Layer 6 of a small transformer language model trained on English Wikipedia (9 layers, counted from 0, width 96). Numbers have three digits each and are written without spaces.
A neuron's activation on a vector x is SiLU(gate . x) times (in . x), where the dot is the dot product.

Input weights of the MLP neurons that the questions are about. A number n stands for (n - 500) times 0.0012.
n6 gate: 396445297481375625442477301592238600443462731620570322575582647311531433588695582617535433396070637519477287387638457361455628662423540543240550611540555492674558649453401455465515473611407344508348795364277741485605665686538527447370500527542635595461508398298207619458454466508414610473
n22 gate: 368750409449417553298716410472220579389484468649309316557402598356591300444566609640699403416390810377528345705642621746477612576420458460471444449516516363528736713343606636243472312418684218476351373484521627600725532410424297485619616366592464591432807720512479439571405559460453536520
n67 gate: 387517349318533332620460481395739563574483503662382361500473620530382360582416477529361443348363441470507361437547500578628590371537407204598490408579473610497430422407729471527549573436497410641516549597367415632539457323599503657326603490563616686782412484440592337575408542446607742663
n96 gate: 225608441695400663500360591341431374492403285540393483452362521669358561580669777554487624361379363433483012338444364545434449606254500258465361274461689704665424446428538676263571610409369536408338542632448491285475639548753871535626623504449597558754478429530630270533365463308348466424
n104 gate: 253298555601567608284504332568561649298398652500604469425639768380496545470488328571462400347382437381897666513448470654591367509590620530587325432566305547342440458595492724570420440417731604360454632567672649619471300561790372594889479487402701521594268525423807513492334869284450491342
n118 gate: 308347607471577225380608507699477393648459598465455633458383701288644479748359376456697447430518640256489409620455399475644440619437536604492274460596572489571358742496507496417360511439757402533328522482519489522522437557366221269253653670652616621496374584504477679463637639579565474646
n135 gate: 274618309380445399216608587592346493503359481704410587424591525604632650603439541525652571607595783419552727511437604529277630455671581496530574551630669493834452584534361324598338548492634388750453338406401443459576659413482374605698537553459649467515496613496386485526504555425619218745
n138 gate: 327627722594461326488696496429431548389548390579618533451431469672334688607570681531265330229283408488568332548463428445562560400260577504557468626430654617532616551592737523512599352439444316357838500582463537404473492303432476587797272622640684701556430437415213381740321473448555687276
n146 gate: 772521379592360595529589451754784310530476550437570533317562444195580523399441480377532582686552385383366488606188467349394610252390699695409621648617447733549394440353524697550428476488480450484424311480705450427263731692383715704512419483613691396117463540341571550504561476426544414358
n154 gate: 683441557443465774352607326496302033479367640795487505555735591602711632531604585500403572606329644218620382375359545894732549349482426478613562316523469612367327456085417607753487416482478429553465465422153477363586509373487496565399345432482544706518886456259546645474562565464452635602
n155 gate: 451691308430469456376504615516343354581456395673126366423544694528268439480346500562306649532261612551468500344251532682481237532516451401658484394377512169429369418420402419609602484208778399370387476407480634492461354431631702580469437540460424523512390531324252476344307543212508411389
n174 gate: 300544408493511544623658343358504479480482587675569489441413539471284579297692612549586489489496399472654482626591734570469558521450672539606354507574290511590342564594546750544433428324461372308402347420327588279315265430550654480525196489389593472683416518644511808373614518511591569475
n209 gate: 521312559852531286383488314579217452603504662599743586725573582233480485615469279220401391687598496437544569372392420411515588628496678368553484350529694632301468673340445543589488528545556309512339417664545830524430476525508460587382361496524464701448712531508537312418266594399512589788
n221 gate: 520445594590564616465550610610608561613352616476504558562740440424545493500478377474287693511233536345314430450743355741482668477542467450586417342685380600641557583554684618267587489477363489625560304426567333363522515371576622802572679794394626459469457478370648516211504362220392419576
n248 gate: 487587517441282444337415317394647597670615630460383901325331391854416447508400440479436379385496536500594339354540483583384539504419388637252249521685647594590641399414563566265614398483671260589278530542513592360678483605147364558703474470772671576577199596491697788500517584771488569543
n6 in: 658570610421583736315729500500515530426489461421508715473465332485787393458567408578706357515519444435473375573711293574389347645580407596375401330358508415435278590354425537399489481351688643792793311369315559344559713559534630611266511527580557508538465395546574688489568238392597349573
n22 in: 527644384452511765508481628425515594577356454291523523698245444196459515436533401563731665504485389587420388454600618655272527428481337355682568493312615431697759590355309412597609432663660564466433383444348255659478307465504500490631496550511390687523352384420777648601319645439378627527
n67 in: 438506396494469577398484426274474519679607526418426649552436379608491421421596675494497333478506729522639426608467545488571545624221724348578453419742657481345551675468622614397550522529459449440469472584458529497559475217592393376378544477421313519478578388682438662428607522426596516532
n96 in: 401583675421409605298269425328488278450573562332644508599563594358409563668683477616538325389538395305477512465536542354522504346642658381500550834409761593508500257411523478559546289563619489748745393271480618404481420319466473465603423379439361447627154500504488634617446327554743481577
n104 in: 380533686814677605347636593686524278652508492205565798537374281380393515699679371679337342257772487484452341516507287691574520320408430568659289445426731733408588409468606434508381448500456500492425429586504218659450512623699416529342648419460584374508508626436594394370568539347512589452
n118 in: 530504403781682592376587581572551446853663695658610604344607528634669343788345409659420482507557420486652493533357609366454522366645525369804561461496636471547402536679704496600622638689347660388621424465515404576394457459554500368471493507652318507438459415569374400546529468533316511485
n135 in: 402437194549830311423668496583380458493622287615736578277422634901496482508537742478603496565590284587645714523432592571408523469469640511333663560323496435569481421630350522383326443410626396352335428414437332447430325375458416476443588415363573383534473571592641543305470646746597411450
n138 in: 538448525653572566430351565446493413524446411300434600519278243424579311514525592316583548424504645587271325482483357323288584362438325595478533601598695416413278518394446479537374467574267486500378319710365440475394674519388700374522427607652529529237541575332381750525594489702500360361
n146 in: 589727719198426561432647405601527634396395302496386554388359559436400467418452568178609302687537535522710124632514481562464262466669402455653406441659504530632327437526463627358437391446368369351541567372299542466650444465380650445474335294399530467376577611617508742504653474583493599523
n154 in: 361362563609484408644389452359528579283429516438388536362375349655476637535334667581488380267480434496650184934641500608450639294492327639431508633279384731361472414655672366698735516423460519520566280121463387528388480366693543500484520323682631449603520411480488463516488399420419560385
n155 in: 302377508480528468415680534679565599522404622446248520615337288380330512464422496648444537616496575393815545568320500570465307412809469721708321536376310633396404299508567473386627252357452519635583365351475271249309352763576500642714460492432600393412344759436521611472524473536781545472
n174 in: 685492717443601452585573428565437722585690552344266279519225486368583461416447437429277556540421623522460567419596294614528445515346343342448591547315700434236489634618673454638413463268529469540540725561383493602625256196412398433482548545391621619592384518437324361475565489493422656507
n209 in: 445583633301508393590419561335380540421387335850686658496430619533472418682575565726508133516564504536277504549302520421583537492459322288591216355534582627402447500328356685347428374488398466496268637576630720370504468229654857748605431422451753452304508392570571454424476504430532657577
n221 in: 619326447549413664446608543737606147457335539224449595587516462427595504366571360624462437327458621565708366387377589726601415689446433608370531302440656314596303340624580407504278704484415554282333224624524283446628435579504581556382720449404519492670271614624476464443446417422444379372
n248 in: 537660643461551707444496668512532369544723342558423353549402547696540427520449303512388893500606667460484627568598399566341371492805448412627524480294585520472616717488291318476476316586612504754524425332838582572477580705416763347472580333536428622336475370576500721331365429811543382416

Each question shows a token from some text and the vector x that enters the MLP there. A number n stands for (n - 500) times 0.0082.

"un": 324387414295637632446556733385568565379385533409534584466546306534546572614518493325798582545529613657501566512534426557581580585563437695585362496521440552471371541387582410469506570607528894430486791386662357532571573671477413557534583669454413204360710534360477551532437439559440606327
The three highest activations, in order: n96, n174, n104

"e": 750393561478666619305378618502742387625473385417459546329595520384618396700562388546348692449820618364265419410482481521416234681671491592519669617342351596429310387695328405501413420445413650380711468520505373568308711519583472512184497600548386446404516595336512372616539611532419546666
The most active neuron and its activation: n118, at about 1.5

"P": 359493459252413397515484559471441599460560251373574458724637380437407381550519445509533555644396465502442513532816403525733611434674323443476403603555355464408408571606397391525415682422504301500499434569486563512537510403469556527401592528325449427425374366506384350667484400387635545482
The three highest activations, in order: n118, n104, n6

"h": 485386424525441475263326500741547645439434433472586299412690348540525631455426632482711506576930404622526690550505348521347527630759390421334386582394453438741340560768497413515459568471481508397657337559510382290437578612491457438460658483626341478399716502614659473464488416615608636632
The most active neuron and its activation: n135, at about 7.4

"k ": 530554582522603462582480473566549586332476371442451493402472349499441481283604403560455587691522645601466448574479464415357516542533718459578442517455542462486460620461381401468647612481435532233747398539634411420517549434514531574303571486377411644422506602748387531445583590725579530471
The most active neuron and its activation: n96, at about 0.43

"his ": 424512548311424510509634502563476313150565626577639589454412621558497538664417434522630637606521547507575517611730444419512521498407680327581379369587589508501239561641403556463526465540403552382477385361434498498553409404634583455437474642372592559659480607441510407626500542547465571564
Which two neurons fire most, strongest first? n135, n118

"ol": 645518624459692422539462592395662600455455396533487721482611217439451471443330580358496408522787671530313520510371317477534578500591420464683504708386427517587493503653551581441281156405232635465484316496423449634408669421361440399453615590441591284516396651402644149494612494396527511636
The most active neuron and its activation: n146, at about 1.8

"N": 512451728320327568702716457428603773483567438462370484730552441639446373531397624643594574474337476581541436301754659520798261511656418283603402410433529466493521447475506496663551544662582350482496553354639441430462511459585447431484727560498261552378585597332446626554354582421266408501
The most active neuron and its activation: n22, at about 2.9

"ed ": 466552494425551613593507416434387683191439522491658352555522409432398524469486469552402398476631551429484674537552329632570580597499724326572450611491499532555391440409552513445367444440480554340506596499441528536428521452544472497480413626480648458513404653539532259616436472619409462665
The most active neuron and its activation: n209, at about 1.6

"en ": 413461515495564538459576495470414554258406476558510490473553386548415548484470421518502398530539596491565608700593394487619531517367755517578553551459612456538407387524488459479509533372428466310517541442423522641361451487651437514463412539397662496536409691628531366592470555564513563460
Which neuron lights up most? n104

"c": 520428549494409380479598498452473540308421479386561307486398402472329400474522577614630565624509306564417368566762397443530408456377351530520456701674394409372430487476459648622554512403349327502720485684319601516804596546569415329541334388469462580575426598661611668542425491511527623352
Which two neurons fire most, strongest first? n138, n174

"ec": 691370573442471670485532602555450477328555444439534470512484381486487355464435412855491653553453475662486428473503556429222454361457541442248463467433356555563416586673764411480338508600490481334823407486551521640560713713603335456400409446517134393390467642434746644466534397217324317399
Which neuron lights up most? n221

"ul": 622300717324407484515451551467716597561641457497444596798418500327440515359311577654630781462490515539427509542424467523304656622504478458420424381273417317232353400481585428451455378535457678317791687543223526617651288397702393363437382402373293592401644566459454461440438454484505537274
Which two neurons fire most, strongest first? n155, n209

"s ": 476542510496518509419431477483406505253493392359498466525503399435481555398539381500495451463498498511433470595518421477455438454444766476548535477478522414547429447474513464565473461465395493234530491384547544626477592417550468550420448399502535546623467664535398613659469448640475454604
The three highest activations, in order: n138, n118, n248

"am": 552353489601733653554439684588593778427366510463622567573207425657378372542454533346439515508397344568512738600555402254407364555617444348633475532485626514381540406608213532397536451567624565490616220506527468583448489672491526485362438416792514374604756651315512665569608585419759438557
Which neuron lights up most? n221

"|": 592452589458369653395604380458384669527569463463660530568352323394415209510468521722627146730513568461352610222654689411650726481572466433508671547504505343417558445674320636414525573418604652363319596415531560681560540429354426466431723331498492716416398464349422422639565487712365513536
Which neuron lights up most? n22

"loc": 655642692636304285613401582412495647461593313508481607683324122339353489670455403646298371532430358440450571362428495425537387572192487617673458604483616463238368689640495575391493336225417542411607420556184575476652665615452420363349499625403472530454689470516579411511471209459540462511
Which neuron lights up most? n138

"th": 466403412558564319478513558419455548381439254540277651613338501566591545622464621555492322509691614559535746618315455576472316387643493459655603594374310368583521530548483698647436549538492624530378596425587713669346702523488549296815584309402383352674255475551407540554743196486588285587
The three highest activations, in order: n135, n155, n22

"y": 492445393347498436554243558563578519493554266472383533691345653576526528705348490433356516613454452611593422484438361555500486347633426339576493681365615412281599586571086551599786842456474634514646512471476567568594410476604553433602532552172421639433602513590637594550486376758596451654
The three highest activations, in order: n104, n221, n6

"a ": 350608553412502497528664543417449551302638512541532533438488532560421544545430467387590495494558395631565493465685487426674568530327730436627514385466471451298303474537527476445545527426316424506594435499450725506555421464590579549516447483293520450721474498523350406568536406561461520608
The most active neuron and its activation: n174, at about 3.3

"is": 568429441401533470521339633239586556463417429402637627402374481497296540683667297534645383569623471522626416567365549292663628569471448575361580389386430641339297431636463606514379532611544725543506529545758296724269613867536501459619562405453518469426446529407684610435459297804348562287
Which neuron lights up most? n104

"f": 693456674484518711271479793376461353469464500319450390500794300772700604602545538520266633587633476396442391445587531594608539508435464668490495653585351597659351295694489381475471427342515547600669397330651355447776660334546394447588365449388446558407742586479444395500590535473645499623
The most active neuron and its activation: n154, at about 5.7

"as": 459519345645570675657640593477544589521565398520704491622595405587392595495541170607473391495571520384514662512409419345370487713569467353613525623518522366387444417402327404549583579780463664432485398366603431587146676797473309330575402300447491378592430522486637811285613261438474530336
Which neuron lights up most? n104

"tion": 664801623389635425634408527497427454453681665726683264650513333333448424459572497535520437488719429415409275417448621489774144576540474568395544502445465439522385419737510606396473695368572733378612563265667575458399542517237543503498532484530330287438499524190499582360601498655601481602
Which neuron lights up most? n146

"| ": 415570481466409437544479539547535645443569498516380591417413509458456499551412480565535536541639539557401540509676544523649517512607755360567477505449647479363470499674467543498275605336305463616467615438591460451618592483507515407320464472450494434595492495640562587467546479488497485554
The three highest activations, in order: n174, n67, n22

"und": 619723509446449569454539453254391575389647493606384674571437297450393625556428514711557357290526636544420402655711424457605445552376442498639367612687505383444467612405592290318743451451360406523509511448486580402734658297333303419560480669519561335471652542430118344448753453470600529349
Which neuron lights up most? n138

"av": 583547679429656586621482676461616541510475383401384354287612341767506424430477454354557429451485512734621587510614348565480456549293389407482223512653504423395510304617628511414579570466409638564777629488641275530586718607264537449394328396600419676488599512476340608712428399426672448516
The most active neuron and its activation: n138, at about 2.6

"ted ": 536566530507511471589500514557434660200395385447513457426603530474422486562590392574456531554570585557580725532603424495509490611542722373441384613505421559546554600477451378510584398367365640366479475500494408541528562360545586523526569617349540570348503644563610426505540579797511521583
Which two neurons fire most, strongest first? n135, n118

"D": 536569648354319561585604399423330619436598694494417567502641396576545483559440428661545526337361731430454491439808405261638537545565353401660328585465459458462493536443384454627482431379458485552529511322662767354602724307549407369609520533506446426632474397487396668610625464508535374400
Which neuron lights up most? n6

"ar": 600193618402483569437448643513680440599549377496293715455617343580318515663359531338213345646736602343531637514552315615549628577354493505547571327622376440499386483466205518463457395318410516392684441332662593555464363248529577299425322390281492413504634429784556656502409588439484416522
Which two neurons fire most, strongest first? n209, n22

". ": 407401729434592474513479381433679785246511366467413424529312377529597521510450488567374536573490543623696467627563524483616459432404662554624497501562527503462350612465443768560294648534432576509310609277643536414500434123432372454368313498463672585433450491442469443570485455534495512616
The most active neuron and its activation: n174, at about 5.8

"O": 653389702459455568585537619324458607366828306618514552507421429313449329548453373469430456459510484670548393452576622645504717439617336441577382542465375502558660574461315417445650664359450483357584562298524458460604562436569477536591569395340556520603461537505464313739548431333597710627
Which neuron lights up most? n22

"v": 723418711400517582500375589463493360539305509369344264503859181562532414686500471353503740503634544397425343456639432473630378568400482405490421700633789543549417304726492490429578448348541391575801411343758389629535762417274566461534368403561543550349564565502718518539583585490398362467
The three highest activations, in order: n146, n248, n209

"er": 496510509369799452396291711695383334548343490507502624505468309312500499546522671561324642478658615594378503557509491581415644491595480362380616548564597342465398352605531605705471518617300636275578454319585447542289554524421431291755412353478395245422585595713338586678576423586411446340
The most active neuron and its activation: n6, at about 0.55

"ame ": 363706454371505636466605460514477572195438373530604442379378395615410532470451534538436498352480420465463542451746433629541444516434667672396387509591651479395449432468469531349506523518513521458577594521609606508530438476740657579459482401227466221656519672574413513476669510509569433684
The three highest activations, in order: n96, n104, n118

"y ": 541573540574584472530456534497473440344393385388399688334497457463359512491599404541467712539598644626432461552485463415362539422600732460546514531386348543523527600506440532551562536506332561323569370438583503507442624382442473608495559537278497600515475756624495567522647559712537521426
The most active neuron and its activation: n146, at about 1.3

"M": 570461430340565533700653503513590538479542412426406518817475404530467479538400439662737383483440528642278415484600336515657661621525312407394481704661452521442342439612412477453328560333392359404536475496596320414489680397585496589523527540479425367527507493602474478628471339334558571702
Which two neurons fire most, strongest first? n221, n248

"6 ": 527345565440415595554545453451332557472417498627600625438540504678330532362457711653426416619270342584499555627611300404807593437377687290645344445432439534537433548579433476493585395613367602530497431547481460610470428562533433455492560561358347600482534329668703414541458537718452557457
Which neuron lights up most? n67

"ant ": 491573643499566568541584500601501591237489535479486429614563349619519482419449537569543447554460676541501498384551424543615441382375742390496453539478589418437436621438526471473630574431516514415611451295405574576384460612537487591470499529339554464512477630709664552594456565594514529477
Which neuron lights up most? n174

"el": 701516756501601520458471581268653529503546373399405699314476545563570382504457622356388276416691629530435370714545350405508620469465414589428517735349327355546429202699719565396394431638390540635615446226549462795406600352411351423513457591433473423526573440452715336610445307508488478732
Which neuron lights up most? n138